Layer 11 of a small transformer language model trained on English Wikipedia (16 layers, counted from 0, width 128).
A neuron adds its activation times its output weights to the MLP's output. To switch it off is to set its activation to zero at one token and run the rest of the model.
A neuron's activation on a vector x is GELU(weights . x), where the dot is the dot product.

Input weights of the MLP neurons that the questions are about. A number n stands for (n - 128) times 0.0049.
n22: 136, 87, 138, 147, 111, 118, 127, 196, 197, 122, 151, 107, 69, 113, 133, 108, 62, 161, 120, 216, 98, 102, 94, 125, 96, 144, 143, 125, 136, 77, 165, 152, 143, 85, 194, 116, 126, 141, 241, 57, 142, 64, 120, 97, 137, 176, 131, 84, 171, 149, 99, 153, 97, 89, 141, 107, 94, 170, 141, 93, 118, 168, 174, 149, 122, 108, 135, 137, 139, 83, 151, 209, 131, 132, 99, 54, 142, 133, 130, 129, 138, 106, 100, 138, 197, 119, 154, 195, 118, 113, 95, 157, 106, 138, 137, 165, 110, 190, 192, 156, 77, 115, 181, 98, 170, 109, 147, 131, 54, 25, 135, 82, 129, 179, 162, 68, 177, 110, 147, 145, 118, 65, 77, 83, 102, 177, 137, 109
n83: 67, 70, 160, 118, 203, 114, 159, 78, 189, 122, 149, 126, 110, 144, 130, 118, 142, 98, 146, 224, 124, 26, 69, 114, 103, 124, 157, 88, 101, 165, 170, 144, 60, 177, 115, 156, 112, 81, 195, 153, 226, 99, 118, 202, 123, 123, 186, 147, 122, 160, 139, 170, 148, 120, 65, 122, 126, 163, 140, 165, 100, 183, 155, 99, 228, 142, 156, 140, 142, 78, 172, 99, 89, 133, 87, 101, 145, 69, 153, 76, 100, 138, 170, 73, 122, 105, 92, 167, 141, 120, 165, 136, 172, 160, 163, 167, 116, 165, 185, 151, 90, 42, 65, 92, 124, 100, 114, 142, 67, 99, 108, 106, 145, 123, 124, 144, 122, 168, 76, 41, 112, 100, 70, 118, 104, 248, 87, 110
n148: 142, 92, 152, 93, 157, 128, 128, 145, 184, 129, 155, 79, 164, 165, 125, 135, 96, 150, 175, 206, 156, 125, 87, 87, 84, 127, 133, 184, 115, 109, 114, 156, 103, 125, 150, 138, 130, 141, 124, 89, 200, 74, 131, 112, 58, 185, 156, 208, 103, 163, 158, 71, 110, 152, 124, 134, 112, 151, 98, 105, 111, 130, 164, 37, 191, 142, 130, 79, 123, 96, 121, 104, 89, 190, 66, 121, 149, 84, 136, 161, 107, 107, 202, 67, 190, 61, 179, 101, 126, 53, 133, 123, 149, 111, 155, 97, 126, 142, 178, 183, 83, 123, 52, 121, 204, 89, 151, 137, 67, 90, 108, 115, 187, 143, 200, 100, 118, 109, 174, 114, 154, 152, 97, 151, 92, 221, 68, 145
n330: 151, 114, 114, 167, 129, 117, 158, 75, 109, 128, 128, 141, 104, 103, 101, 154, 127, 136, 138, 114, 112, 187, 158, 95, 165, 131, 136, 128, 120, 156, 131, 134, 76, 160, 106, 103, 206, 141, 120, 141, 152, 97, 189, 127, 96, 90, 155, 71, 90, 125, 126, 125, 116, 85, 114, 143, 134, 123, 128, 146, 111, 168, 79, 138, 136, 132, 127, 155, 95, 100, 104, 156, 133, 165, 110, 135, 161, 101, 170, 211, 119, 107, 117, 126, 185, 107, 153, 120, 130, 96, 94, 147, 142, 207, 147, 133, 131, 107, 154, 150, 125, 161, 110, 134, 116, 152, 111, 64, 104, 125, 128, 153, 111, 148, 113, 119, 170, 100, 143, 142, 100, 158, 78, 155, 87, 85, 136, 164
n345: 136, 100, 77, 115, 115, 67, 77, 162, 189, 143, 135, 119, 72, 124, 128, 116, 58, 79, 131, 155, 158, 70, 134, 104, 41, 234, 104, 131, 121, 189, 102, 206, 149, 158, 122, 147, 139, 102, 119, 64, 89, 112, 137, 138, 112, 166, 119, 91, 157, 135, 88, 185, 202, 152, 96, 86, 119, 195, 129, 140, 69, 127, 158, 80, 161, 105, 160, 150, 112, 174, 166, 120, 84, 89, 109, 101, 92, 159, 79, 104, 161, 160, 119, 143, 168, 131, 179, 165, 109, 165, 103, 96, 40, 126, 162, 135, 117, 121, 156, 117, 151, 171, 164, 121, 113, 139, 138, 118, 90, 74, 142, 89, 119, 123, 159, 131, 115, 157, 159, 154, 134, 90, 134, 73, 129, 176, 134, 158
n423: 84, 139, 104, 54, 167, 131, 96, 150, 77, 127, 182, 170, 126, 107, 156, 114, 127, 138, 114, 104, 131, 102, 140, 190, 85, 118, 67, 116, 103, 159, 125, 98, 107, 159, 154, 213, 160, 34, 170, 117, 86, 107, 158, 81, 184, 120, 157, 108, 182, 76, 135, 119, 123, 136, 138, 149, 123, 127, 140, 184, 160, 114, 172, 85, 90, 91, 149, 90, 51, 145, 150, 125, 132, 120, 125, 89, 193, 165, 127, 114, 94, 134, 83, 148, 118, 56, 137, 136, 166, 73, 146, 85, 89, 73, 158, 107, 178, 73, 162, 57, 118, 65, 136, 105, 131, 115, 105, 104, 153, 121, 215, 113, 152, 140, 159, 120, 164, 128, 167, 228, 103, 100, 125, 95, 115, 125, 178, 173
n494: 160, 134, 100, 99, 156, 120, 142, 190, 141, 171, 146, 111, 150, 115, 88, 106, 141, 165, 147, 116, 152, 214, 210, 119, 137, 136, 229, 134, 86, 116, 102, 175, 140, 136, 131, 145, 143, 116, 166, 100, 158, 141, 78, 83, 124, 78, 103, 72, 211, 102, 108, 161, 112, 78, 149, 181, 88, 137, 160, 115, 143, 39, 88, 84, 147, 115, 132, 122, 114, 109, 158, 168, 70, 141, 64, 96, 113, 122, 142, 125, 108, 173, 50, 101, 159, 128, 100, 121, 155, 79, 147, 116, 59, 107, 149, 177, 109, 116, 123, 144, 90, 75, 50, 119, 146, 109, 143, 93, 143, 206, 166, 136, 127, 120, 91, 127, 107, 149, 142, 122, 140, 154, 123, 145, 152, 124, 142, 126

Output weights of the MLP neurons that the questions are about. A number n stands for (n - 128) times 0.0047.
n22: 157, 126, 133, 160, 165, 158, 128, 179, 147, 107, 185, 115, 77, 128, 135, 168, 27, 116, 173, 156, 80, 120, 138, 162, 114, 110, 125, 82, 128, 27, 136, 112, 121, 65, 137, 146, 118, 153, 162, 49, 26, 122, 107, 110, 141, 142, 108, 139, 93, 132, 123, 148, 139, 110, 105, 103, 154, 94, 97, 55, 132, 113, 114, 198, 111, 82, 92, 119, 98, 155, 135, 247, 128, 136, 154, 104, 116, 227, 32, 117, 166, 171, 177, 115, 101, 122, 159, 174, 105, 137, 99, 140, 204, 137, 89, 143, 124, 217, 163, 99, 118, 131, 180, 179, 144, 122, 135, 155, 79, 79, 134, 129, 136, 135, 132, 113, 116, 93, 71, 118, 154, 111, 65, 141, 88, 184, 118, 183
n83: 59, 136, 115, 158, 162, 105, 190, 150, 147, 70, 91, 94, 235, 96, 146, 190, 92, 142, 138, 102, 124, 108, 156, 90, 178, 13, 116, 121, 101, 142, 172, 110, 121, 84, 118, 197, 161, 164, 198, 176, 168, 110, 173, 203, 120, 129, 97, 79, 17, 148, 64, 132, 97, 94, 26, 164, 135, 124, 111, 104, 175, 74, 109, 116, 137, 144, 36, 210, 152, 172, 174, 128, 131, 124, 165, 60, 156, 79, 43, 146, 132, 211, 243, 184, 165, 123, 141, 227, 140, 97, 133, 136, 109, 109, 156, 119, 152, 214, 64, 77, 142, 188, 93, 154, 162, 86, 123, 156, 100, 157, 21, 87, 199, 98, 16, 134, 64, 163, 96, 57, 80, 135, 70, 175, 70, 157, 180, 141
n148: 110, 175, 124, 143, 49, 166, 118, 118, 175, 158, 153, 130, 66, 105, 116, 174, 63, 95, 144, 91, 111, 139, 116, 199, 133, 118, 100, 145, 148, 34, 142, 178, 144, 65, 130, 154, 103, 104, 150, 180, 150, 76, 130, 114, 208, 138, 68, 130, 84, 127, 170, 127, 120, 127, 169, 205, 99, 104, 117, 108, 184, 148, 112, 168, 150, 121, 250, 135, 126, 148, 106, 107, 150, 72, 178, 136, 133, 147, 96, 122, 101, 122, 200, 137, 117, 127, 130, 113, 92, 123, 106, 137, 91, 173, 164, 149, 126, 230, 188, 76, 122, 144, 70, 91, 90, 127, 132, 124, 117, 155, 166, 119, 148, 108, 65, 132, 87, 151, 113, 98, 158, 177, 34, 93, 105, 187, 65, 15
n330: 92, 109, 105, 91, 181, 162, 80, 142, 112, 125, 175, 119, 127, 123, 111, 137, 124, 137, 134, 149, 132, 106, 79, 176, 133, 133, 127, 113, 131, 95, 122, 87, 125, 141, 138, 178, 112, 128, 122, 120, 132, 132, 70, 126, 181, 149, 116, 192, 174, 97, 152, 145, 159, 190, 103, 132, 78, 197, 134, 112, 173, 108, 151, 138, 122, 126, 92, 91, 158, 161, 196, 129, 139, 141, 160, 107, 102, 135, 114, 114, 115, 110, 130, 82, 107, 130, 107, 121, 110, 163, 131, 103, 79, 81, 106, 169, 103, 140, 115, 104, 158, 96, 121, 128, 136, 93, 141, 178, 111, 154, 121, 96, 165, 100, 104, 108, 82, 138, 164, 106, 157, 109, 147, 159, 143, 165, 90, 129
n345: 87, 77, 97, 98, 131, 118, 136, 119, 101, 131, 77, 148, 71, 145, 144, 98, 57, 96, 135, 139, 127, 142, 73, 133, 87, 96, 94, 158, 157, 126, 192, 182, 176, 145, 103, 132, 189, 73, 56, 30, 126, 212, 149, 140, 145, 92, 71, 78, 177, 103, 85, 162, 168, 158, 91, 54, 98, 179, 139, 59, 199, 114, 181, 42, 134, 98, 151, 211, 187, 96, 157, 138, 150, 102, 57, 134, 167, 134, 128, 96, 159, 181, 168, 162, 101, 203, 181, 167, 183, 51, 109, 147, 116, 144, 143, 92, 117, 124, 91, 89, 79, 50, 82, 140, 90, 146, 144, 174, 88, 115, 153, 98, 190, 215, 188, 152, 74, 183, 163, 185, 135, 150, 146, 148, 78, 184, 145, 167
n423: 126, 81, 119, 158, 149, 163, 168, 157, 164, 81, 135, 122, 87, 138, 96, 200, 184, 159, 157, 195, 79, 94, 87, 133, 148, 98, 106, 123, 102, 119, 90, 97, 150, 187, 102, 87, 175, 122, 72, 175, 127, 111, 112, 66, 166, 134, 99, 63, 99, 72, 93, 96, 135, 132, 84, 144, 149, 122, 205, 153, 97, 117, 109, 99, 76, 57, 170, 210, 124, 120, 110, 125, 122, 169, 142, 136, 122, 163, 140, 122, 88, 151, 194, 139, 213, 112, 222, 148, 90, 59, 86, 161, 90, 84, 110, 116, 97, 142, 213, 102, 160, 142, 120, 152, 170, 87, 213, 114, 159, 79, 156, 111, 168, 176, 129, 142, 178, 113, 45, 160, 107, 132, 100, 187, 120, 40, 127, 152
n494: 123, 132, 104, 108, 87, 190, 125, 111, 110, 54, 97, 130, 143, 173, 116, 139, 176, 148, 113, 72, 70, 180, 179, 88, 207, 182, 65, 126, 112, 106, 154, 118, 129, 96, 146, 115, 157, 127, 144, 214, 173, 188, 92, 101, 127, 104, 154, 77, 115, 137, 150, 104, 154, 147, 61, 128, 107, 82, 132, 108, 127, 117, 49, 126, 166, 156, 141, 200, 199, 116, 187, 156, 141, 91, 157, 155, 135, 94, 128, 144, 124, 117, 55, 108, 199, 150, 178, 150, 46, 137, 159, 142, 105, 117, 116, 118, 161, 98, 156, 78, 129, 87, 119, 94, 141, 156, 170, 77, 125, 98, 134, 161, 137, 111, 146, 143, 152, 109, 74, 116, 137, 61, 235, 151, 48, 185, 118, 111

Each question names a token from some text and the token that comes next. It shows the vector x that enters the MLP there. A number n stands for (n - 128) times 0.04.

Then comes g, the gradient of the next token's log-probability with respect to the MLP's output, scaled to length 1. A neuron's effect is roughly proportional to its activation times (output weights . g). A number n stands for (n - 128) times 0.0031.

" min", then "i"
x: 118, 147, 149, 134, 118, 144, 120, 124, 120, 76, 100, 115, 134, 155, 133, 127, 161, 151, 139, 100, 135, 119, 124, 159, 127, 119, 141, 100, 155, 113, 83, 145, 144, 106, 141, 94, 126, 152, 152, 98, 88, 138, 112, 126, 113, 138, 136, 148, 143, 118, 115, 114, 126, 99, 145, 101, 149, 121, 125, 104, 115, 95, 154, 140, 135, 128, 65, 154, 136, 118, 127, 120, 129, 117, 142, 113, 126, 138, 142, 130, 142, 130, 117, 152, 121, 120, 131, 142, 129, 127, 107, 131, 137, 127, 124, 117, 144, 154, 135, 139, 143, 116, 167, 127, 140, 132, 132, 115, 148, 104, 160, 77, 121, 132, 120, 163, 132, 126, 124, 168, 131, 154, 152, 110, 119, 121, 98, 129
g: 146, 76, 103, 117, 150, 125, 102, 76, 120, 142, 91, 98, 122, 155, 147, 126, 99, 160, 89, 125, 102, 148, 121, 101, 193, 143, 179, 118, 103, 106, 181, 168, 100, 132, 162, 153, 108, 95, 120, 138, 117, 146, 133, 144, 187, 131, 102, 118, 91, 114, 80, 149, 87, 73, 148, 125, 82, 136, 122, 111, 101, 124, 148, 143, 123, 106, 120, 142, 180, 141, 96, 132, 136, 133, 119, 127, 175, 137, 126, 148, 151, 149, 148, 182, 101, 180, 90, 117, 85, 114, 80, 109, 115, 57, 136, 138, 82, 112, 148, 135, 170, 128, 122, 131, 81, 191, 100, 160, 106, 112, 144, 128, 133, 152, 162, 155, 130, 158, 128, 95, 172, 162, 130, 162, 141, 108, 174, 129
Which neuron, switched off, raises the next token's probability most? n345

" en", then "ab"
x: 135, 140, 134, 133, 97, 175, 137, 117, 90, 114, 124, 134, 165, 122, 129, 158, 149, 121, 134, 142, 106, 126, 120, 135, 117, 100, 113, 117, 148, 125, 147, 121, 126, 139, 140, 110, 139, 128, 151, 118, 129, 90, 108, 119, 174, 133, 111, 87, 108, 122, 128, 134, 124, 116, 95, 151, 92, 102, 128, 140, 104, 167, 116, 144, 138, 131, 70, 114, 157, 116, 150, 146, 109, 145, 123, 109, 103, 164, 114, 123, 115, 148, 115, 122, 116, 119, 102, 119, 158, 154, 107, 153, 139, 114, 142, 102, 108, 164, 147, 152, 132, 151, 149, 138, 138, 134, 170, 109, 102, 115, 128, 124, 109, 139, 106, 132, 136, 134, 164, 137, 115, 127, 127, 142, 132, 122, 167, 122
g: 122, 154, 165, 126, 131, 126, 130, 158, 164, 78, 155, 143, 109, 168, 131, 109, 152, 171, 201, 116, 130, 104, 111, 152, 122, 129, 68, 141, 148, 155, 70, 132, 151, 143, 128, 108, 160, 121, 107, 124, 95, 120, 141, 116, 128, 85, 150, 123, 93, 181, 139, 178, 101, 161, 161, 150, 89, 119, 136, 107, 127, 112, 134, 117, 99, 95, 124, 99, 70, 123, 82, 78, 114, 138, 178, 103, 105, 107, 103, 132, 124, 159, 101, 162, 177, 165, 133, 142, 160, 130, 153, 191, 96, 106, 128, 152, 188, 102, 100, 98, 90, 132, 111, 79, 134, 106, 153, 135, 106, 120, 127, 141, 115, 95, 88, 160, 116, 182, 143, 131, 78, 120, 121, 147, 131, 106, 193, 124
Which neuron, switched off, raises the next token's probability most? n22

" the", then " first"
x: 134, 135, 121, 139, 126, 156, 135, 125, 132, 93, 141, 111, 137, 144, 123, 138, 125, 131, 125, 144, 115, 144, 134, 142, 127, 115, 116, 147, 138, 131, 132, 127, 127, 140, 145, 133, 125, 120, 119, 136, 137, 133, 95, 143, 133, 154, 133, 141, 126, 127, 135, 110, 121, 110, 128, 123, 142, 100, 136, 136, 132, 138, 130, 124, 112, 132, 14, 132, 134, 112, 145, 137, 122, 145, 118, 147, 117, 126, 120, 100, 116, 127, 141, 109, 111, 144, 143, 126, 126, 113, 132, 121, 140, 129, 133, 121, 117, 142, 129, 125, 136, 115, 142, 129, 144, 126, 128, 124, 128, 128, 106, 114, 134, 153, 128, 119, 126, 118, 123, 137, 132, 129, 155, 124, 124, 114, 108, 161
g: 178, 120, 91, 151, 155, 127, 122, 129, 194, 108, 148, 103, 148, 59, 103, 151, 123, 147, 131, 153, 118, 120, 172, 181, 125, 127, 51, 111, 89, 147, 168, 94, 160, 98, 116, 183, 148, 112, 122, 164, 63, 154, 114, 96, 135, 168, 110, 114, 73, 138, 117, 126, 133, 121, 119, 127, 97, 115, 145, 174, 126, 144, 156, 130, 81, 157, 135, 115, 132, 103, 123, 156, 122, 101, 88, 186, 124, 187, 145, 115, 118, 167, 162, 117, 135, 126, 153, 102, 178, 147, 113, 108, 137, 94, 150, 145, 82, 134, 166, 77, 76, 136, 116, 127, 117, 175, 135, 103, 134, 89, 155, 94, 147, 82, 127, 122, 122, 105, 121, 126, 136, 146, 119, 131, 148, 167, 93, 115
Which neuron, switched off, lowers the next token's probability most? n148

".", then " On"
x: 142, 147, 138, 140, 127, 136, 125, 137, 135, 104, 109, 138, 136, 143, 131, 146, 109, 118, 131, 142, 131, 140, 138, 120, 133, 121, 123, 128, 145, 120, 119, 133, 123, 118, 141, 148, 122, 136, 95, 114, 114, 137, 116, 133, 126, 131, 126, 137, 133, 143, 117, 129, 121, 125, 120, 113, 128, 110, 111, 115, 118, 142, 113, 137, 136, 117, 40, 123, 136, 112, 116, 144, 120, 138, 119, 148, 110, 116, 141, 137, 137, 130, 138, 117, 146, 131, 133, 114, 98, 102, 127, 133, 118, 133, 129, 132, 126, 124, 109, 140, 114, 132, 126, 140, 142, 124, 121, 119, 131, 114, 123, 140, 136, 118, 138, 115, 132, 144, 136, 131, 125, 128, 182, 149, 128, 101, 112, 173
g: 148, 169, 105, 115, 92, 119, 121, 113, 150, 132, 198, 121, 117, 108, 126, 112, 110, 145, 149, 143, 143, 167, 128, 114, 119, 129, 116, 115, 201, 101, 76, 150, 171, 67, 123, 138, 143, 100, 135, 146, 104, 138, 139, 146, 123, 117, 150, 63, 105, 111, 131, 140, 122, 114, 170, 172, 188, 138, 126, 131, 150, 168, 92, 111, 92, 119, 109, 174, 140, 134, 188, 155, 131, 133, 73, 152, 104, 128, 105, 78, 83, 105, 92, 88, 155, 112, 62, 106, 107, 136, 91, 153, 110, 87, 79, 142, 175, 178, 156, 91, 121, 124, 173, 115, 160, 122, 105, 125, 157, 151, 145, 88, 137, 163, 121, 158, 123, 130, 140, 142, 190, 125, 127, 114, 130, 107, 113, 126
Which neuron, switched off, lowers the next token's probability most? n148

" a", then " network"
x: 139, 136, 120, 121, 118, 185, 149, 134, 126, 117, 125, 120, 128, 142, 131, 130, 153, 155, 122, 108, 112, 138, 139, 153, 126, 122, 135, 144, 124, 133, 133, 123, 116, 128, 130, 135, 126, 124, 114, 108, 148, 137, 89, 138, 140, 121, 138, 143, 135, 120, 173, 116, 143, 144, 139, 110, 128, 127, 152, 122, 123, 123, 132, 113, 134, 145, 21, 128, 142, 121, 139, 110, 132, 144, 114, 113, 130, 128, 129, 114, 131, 129, 114, 131, 135, 137, 134, 106, 127, 115, 132, 126, 114, 128, 131, 102, 134, 143, 125, 124, 132, 117, 125, 140, 140, 117, 133, 123, 114, 132, 122, 138, 111, 123, 132, 114, 125, 117, 120, 133, 124, 137, 148, 107, 118, 131, 126, 158
g: 109, 148, 124, 69, 121, 153, 118, 104, 122, 92, 134, 136, 103, 125, 112, 93, 163, 120, 171, 135, 132, 144, 91, 115, 152, 113, 98, 165, 185, 104, 127, 113, 129, 116, 166, 136, 171, 152, 127, 143, 126, 87, 129, 143, 118, 104, 106, 138, 173, 88, 103, 127, 109, 111, 108, 124, 145, 96, 116, 126, 122, 144, 104, 127, 163, 100, 136, 97, 182, 124, 176, 93, 101, 152, 161, 127, 110, 110, 151, 102, 110, 110, 58, 154, 154, 204, 103, 150, 162, 139, 136, 131, 94, 104, 114, 110, 173, 157, 72, 136, 149, 172, 138, 92, 168, 151, 136, 64, 122, 133, 145, 103, 199, 126, 152, 163, 106, 84, 109, 183, 141, 179, 126, 90, 162, 123, 92, 118
Which neuron, switched off, lowers the next token's probability most? n494

"\n", then "On"
x: 148, 138, 134, 152, 120, 133, 125, 141, 130, 91, 114, 136, 134, 146, 136, 142, 113, 132, 136, 137, 120, 130, 140, 115, 137, 123, 133, 134, 121, 118, 124, 122, 108, 117, 127, 154, 127, 142, 107, 112, 123, 138, 123, 145, 129, 115, 122, 133, 128, 145, 125, 129, 118, 119, 128, 95, 134, 112, 110, 118, 123, 140, 111, 141, 113, 139, 54, 123, 130, 117, 120, 163, 118, 124, 117, 132, 109, 128, 144, 119, 134, 122, 135, 124, 127, 142, 125, 111, 110, 96, 136, 129, 117, 137, 139, 128, 133, 118, 121, 130, 117, 129, 127, 140, 133, 125, 127, 123, 136, 122, 121, 136, 126, 127, 124, 119, 131, 135, 129, 132, 123, 128, 196, 141, 131, 105, 123, 174
g: 145, 151, 103, 115, 156, 117, 66, 136, 115, 118, 151, 190, 113, 99, 153, 133, 117, 169, 148, 136, 146, 135, 135, 137, 146, 68, 114, 102, 142, 130, 58, 143, 135, 90, 124, 155, 136, 68, 168, 127, 58, 150, 130, 156, 131, 153, 144, 90, 133, 107, 59, 140, 117, 136, 127, 138, 175, 152, 140, 126, 147, 186, 133, 138, 129, 157, 134, 162, 172, 113, 151, 150, 171, 162, 114, 160, 99, 105, 151, 89, 111, 150, 87, 89, 166, 103, 82, 113, 71, 132, 96, 157, 90, 153, 101, 167, 157, 131, 148, 88, 139, 122, 174, 103, 143, 130, 123, 128, 117, 126, 163, 78, 141, 116, 102, 106, 127, 145, 110, 151, 179, 112, 125, 85, 103, 136, 95, 136
Which neuron, switched off, lowers the next token's probability most? n330

"mitted", then " on"
x: 134, 139, 124, 136, 123, 135, 125, 146, 113, 83, 141, 133, 118, 110, 123, 144, 148, 163, 149, 128, 131, 140, 132, 150, 112, 108, 117, 121, 110, 111, 112, 135, 140, 131, 125, 134, 123, 141, 115, 120, 134, 141, 104, 136, 133, 154, 102, 146, 120, 136, 125, 130, 122, 121, 133, 127, 171, 118, 114, 127, 125, 112, 154, 146, 126, 135, 19, 117, 133, 123, 144, 124, 129, 132, 121, 96, 153, 129, 134, 134, 118, 101, 126, 144, 148, 130, 137, 134, 111, 168, 121, 131, 120, 140, 148, 121, 118, 151, 117, 119, 140, 135, 137, 116, 146, 127, 127, 122, 122, 113, 131, 126, 122, 162, 128, 129, 132, 139, 117, 112, 132, 121, 126, 123, 122, 146, 138, 135
g: 108, 112, 137, 167, 117, 139, 124, 134, 131, 140, 143, 137, 188, 88, 112, 138, 127, 141, 138, 92, 162, 188, 147, 124, 92, 112, 106, 99, 150, 99, 97, 82, 140, 148, 164, 119, 136, 121, 143, 125, 124, 168, 137, 136, 120, 179, 159, 89, 146, 140, 108, 144, 92, 96, 141, 119, 156, 125, 140, 158, 189, 117, 138, 125, 98, 96, 124, 158, 147, 152, 127, 165, 132, 152, 138, 121, 97, 108, 69, 85, 117, 101, 110, 125, 193, 145, 136, 132, 127, 126, 57, 145, 75, 53, 103, 129, 125, 179, 137, 89, 111, 92, 160, 116, 165, 113, 128, 123, 136, 164, 120, 116, 119, 139, 111, 137, 197, 120, 70, 186, 110, 89, 143, 178, 153, 110, 94, 96
Which neuron, switched off, lowers the next token's probability most? n22

"ay", then " a"
x: 124, 118, 154, 138, 97, 177, 111, 141, 132, 131, 112, 160, 130, 158, 116, 144, 139, 122, 126, 120, 122, 120, 128, 134, 140, 111, 103, 134, 158, 132, 126, 132, 116, 108, 138, 127, 93, 146, 106, 124, 136, 140, 112, 116, 146, 122, 141, 119, 115, 151, 111, 157, 128, 113, 131, 111, 148, 109, 138, 118, 144, 99, 148, 146, 126, 145, 51, 113, 158, 120, 139, 133, 124, 123, 145, 120, 152, 124, 105, 149, 125, 112, 115, 123, 143, 127, 141, 154, 123, 182, 127, 130, 101, 139, 138, 152, 127, 151, 114, 148, 105, 137, 115, 125, 122, 133, 128, 140, 103, 99, 115, 123, 96, 164, 125, 142, 129, 119, 125, 131, 114, 114, 142, 103, 96, 111, 113, 144
g: 167, 97, 117, 137, 152, 100, 98, 143, 103, 184, 148, 143, 126, 134, 95, 175, 127, 88, 54, 119, 180, 94, 130, 133, 82, 144, 145, 142, 130, 142, 105, 104, 126, 149, 104, 133, 170, 106, 101, 153, 123, 131, 137, 105, 149, 91, 93, 83, 103, 160, 145, 77, 143, 110, 131, 84, 200, 152, 120, 148, 135, 190, 113, 163, 102, 160, 112, 140, 87, 152, 113, 161, 167, 127, 146, 116, 141, 189, 104, 128, 96, 106, 108, 157, 136, 106, 147, 114, 149, 121, 144, 124, 153, 118, 102, 153, 82, 114, 176, 83, 114, 123, 158, 142, 106, 64, 108, 102, 88, 126, 100, 124, 143, 99, 146, 146, 167, 139, 181, 123, 172, 95, 144, 145, 163, 136, 95, 130
Which neuron, switched off, lowers the next token's probability most? n22

"ing", then " in"
x: 136, 129, 128, 132, 126, 140, 138, 153, 129, 91, 156, 138, 135, 129, 120, 122, 136, 154, 136, 124, 120, 129, 145, 144, 119, 118, 136, 130, 128, 128, 126, 139, 115, 111, 125, 129, 102, 126, 130, 106, 141, 136, 100, 125, 162, 132, 109, 116, 132, 142, 128, 135, 143, 128, 139, 143, 157, 159, 108, 134, 137, 138, 142, 153, 99, 136, 18, 131, 127, 133, 140, 109, 131, 139, 135, 94, 145, 129, 116, 122, 133, 110, 123, 123, 127, 138, 139, 130, 84, 149, 117, 142, 128, 128, 156, 134, 125, 191, 113, 110, 118, 124, 127, 125, 130, 119, 130, 129, 136, 140, 136, 100, 119, 137, 128, 137, 120, 129, 124, 122, 121, 109, 120, 131, 124, 124, 144, 129
g: 44, 122, 167, 180, 146, 142, 131, 65, 108, 130, 114, 121, 147, 99, 92, 164, 135, 133, 143, 117, 114, 161, 156, 150, 118, 143, 119, 117, 150, 143, 175, 135, 165, 154, 149, 72, 138, 128, 130, 107, 126, 118, 136, 92, 143, 168, 170, 154, 156, 143, 117, 109, 112, 168, 108, 129, 107, 128, 122, 112, 109, 89, 111, 109, 100, 72, 119, 127, 184, 121, 98, 171, 113, 119, 102, 135, 95, 105, 109, 102, 94, 125, 157, 126, 140, 126, 179, 144, 100, 151, 108, 120, 156, 51, 101, 163, 133, 220, 99, 141, 124, 124, 98, 132, 120, 143, 97, 103, 107, 180, 105, 89, 124, 146, 138, 115, 215, 111, 142, 146, 116, 133, 138, 170, 144, 109, 124, 127
Which neuron, switched off, lowers the next token's probability most? n22

" named", then " to"
x: 136, 137, 116, 129, 124, 155, 116, 140, 131, 87, 146, 113, 146, 128, 124, 143, 149, 141, 144, 133, 123, 131, 142, 148, 109, 118, 111, 132, 112, 130, 111, 124, 110, 153, 126, 121, 128, 120, 117, 144, 152, 132, 106, 142, 139, 142, 103, 138, 129, 133, 128, 120, 137, 115, 120, 118, 159, 143, 100, 143, 131, 116, 150, 140, 118, 146, 26, 124, 98, 108, 126, 121, 117, 132, 121, 123, 128, 134, 127, 95, 113, 117, 133, 128, 128, 140, 135, 118, 126, 142, 133, 148, 150, 157, 145, 139, 130, 186, 134, 126, 123, 112, 139, 134, 136, 122, 136, 131, 111, 127, 116, 110, 134, 152, 120, 125, 133, 116, 117, 98, 123, 100, 150, 141, 118, 131, 142, 144
g: 155, 187, 108, 126, 92, 140, 123, 173, 164, 128, 171, 124, 78, 160, 140, 106, 125, 181, 163, 157, 101, 159, 157, 73, 165, 113, 149, 99, 113, 120, 114, 132, 130, 89, 165, 201, 134, 112, 119, 126, 123, 99, 134, 147, 156, 170, 118, 132, 113, 130, 53, 139, 99, 104, 104, 168, 139, 145, 107, 96, 109, 163, 96, 132, 134, 187, 144, 128, 98, 105, 134, 113, 131, 130, 134, 96, 139, 140, 95, 140, 168, 111, 157, 139, 113, 130, 80, 165, 142, 133, 118, 118, 139, 197, 123, 80, 142, 126, 92, 122, 114, 154, 112, 142, 119, 109, 141, 134, 112, 93, 167, 152, 95, 130, 75, 131, 83, 170, 114, 91, 157, 129, 99, 84, 83, 183, 105, 114
Which neuron, switched off, lowers the next token's probability most? n83

" m", then "aster"
x: 111, 156, 121, 139, 96, 138, 142, 117, 139, 104, 98, 101, 125, 157, 115, 124, 124, 155, 119, 126, 141, 116, 142, 139, 118, 121, 144, 91, 166, 138, 90, 134, 118, 109, 115, 85, 117, 152, 141, 111, 112, 110, 86, 121, 131, 133, 129, 149, 125, 140, 141, 149, 140, 124, 141, 137, 139, 121, 123, 122, 105, 139, 109, 142, 99, 150, 82, 149, 146, 137, 126, 155, 101, 136, 120, 114, 88, 149, 124, 146, 127, 117, 146, 162, 160, 123, 144, 142, 105, 123, 134, 144, 146, 120, 120, 117, 162, 146, 127, 131, 149, 128, 147, 105, 138, 149, 135, 102, 138, 104, 163, 105, 126, 147, 139, 118, 113, 112, 146, 156, 107, 153, 169, 129, 116, 103, 123, 110
g: 129, 149, 107, 126, 168, 194, 132, 139, 110, 110, 146, 96, 145, 119, 152, 145, 150, 172, 92, 185, 164, 95, 90, 145, 118, 80, 110, 146, 127, 85, 82, 116, 202, 140, 118, 104, 150, 160, 87, 175, 100, 144, 74, 89, 62, 130, 178, 77, 160, 92, 172, 84, 171, 92, 95, 128, 100, 138, 164, 138, 102, 106, 125, 119, 127, 149, 136, 137, 95, 91, 130, 121, 131, 93, 146, 126, 144, 99, 133, 179, 116, 123, 137, 138, 101, 130, 101, 116, 129, 134, 169, 127, 133, 124, 106, 107, 200, 78, 133, 104, 126, 139, 160, 155, 119, 121, 151, 79, 125, 135, 100, 118, 151, 151, 133, 103, 156, 145, 138, 120, 94, 122, 143, 136, 144, 168, 169, 138
Which neuron, switched off, raises the next token's probability most? n22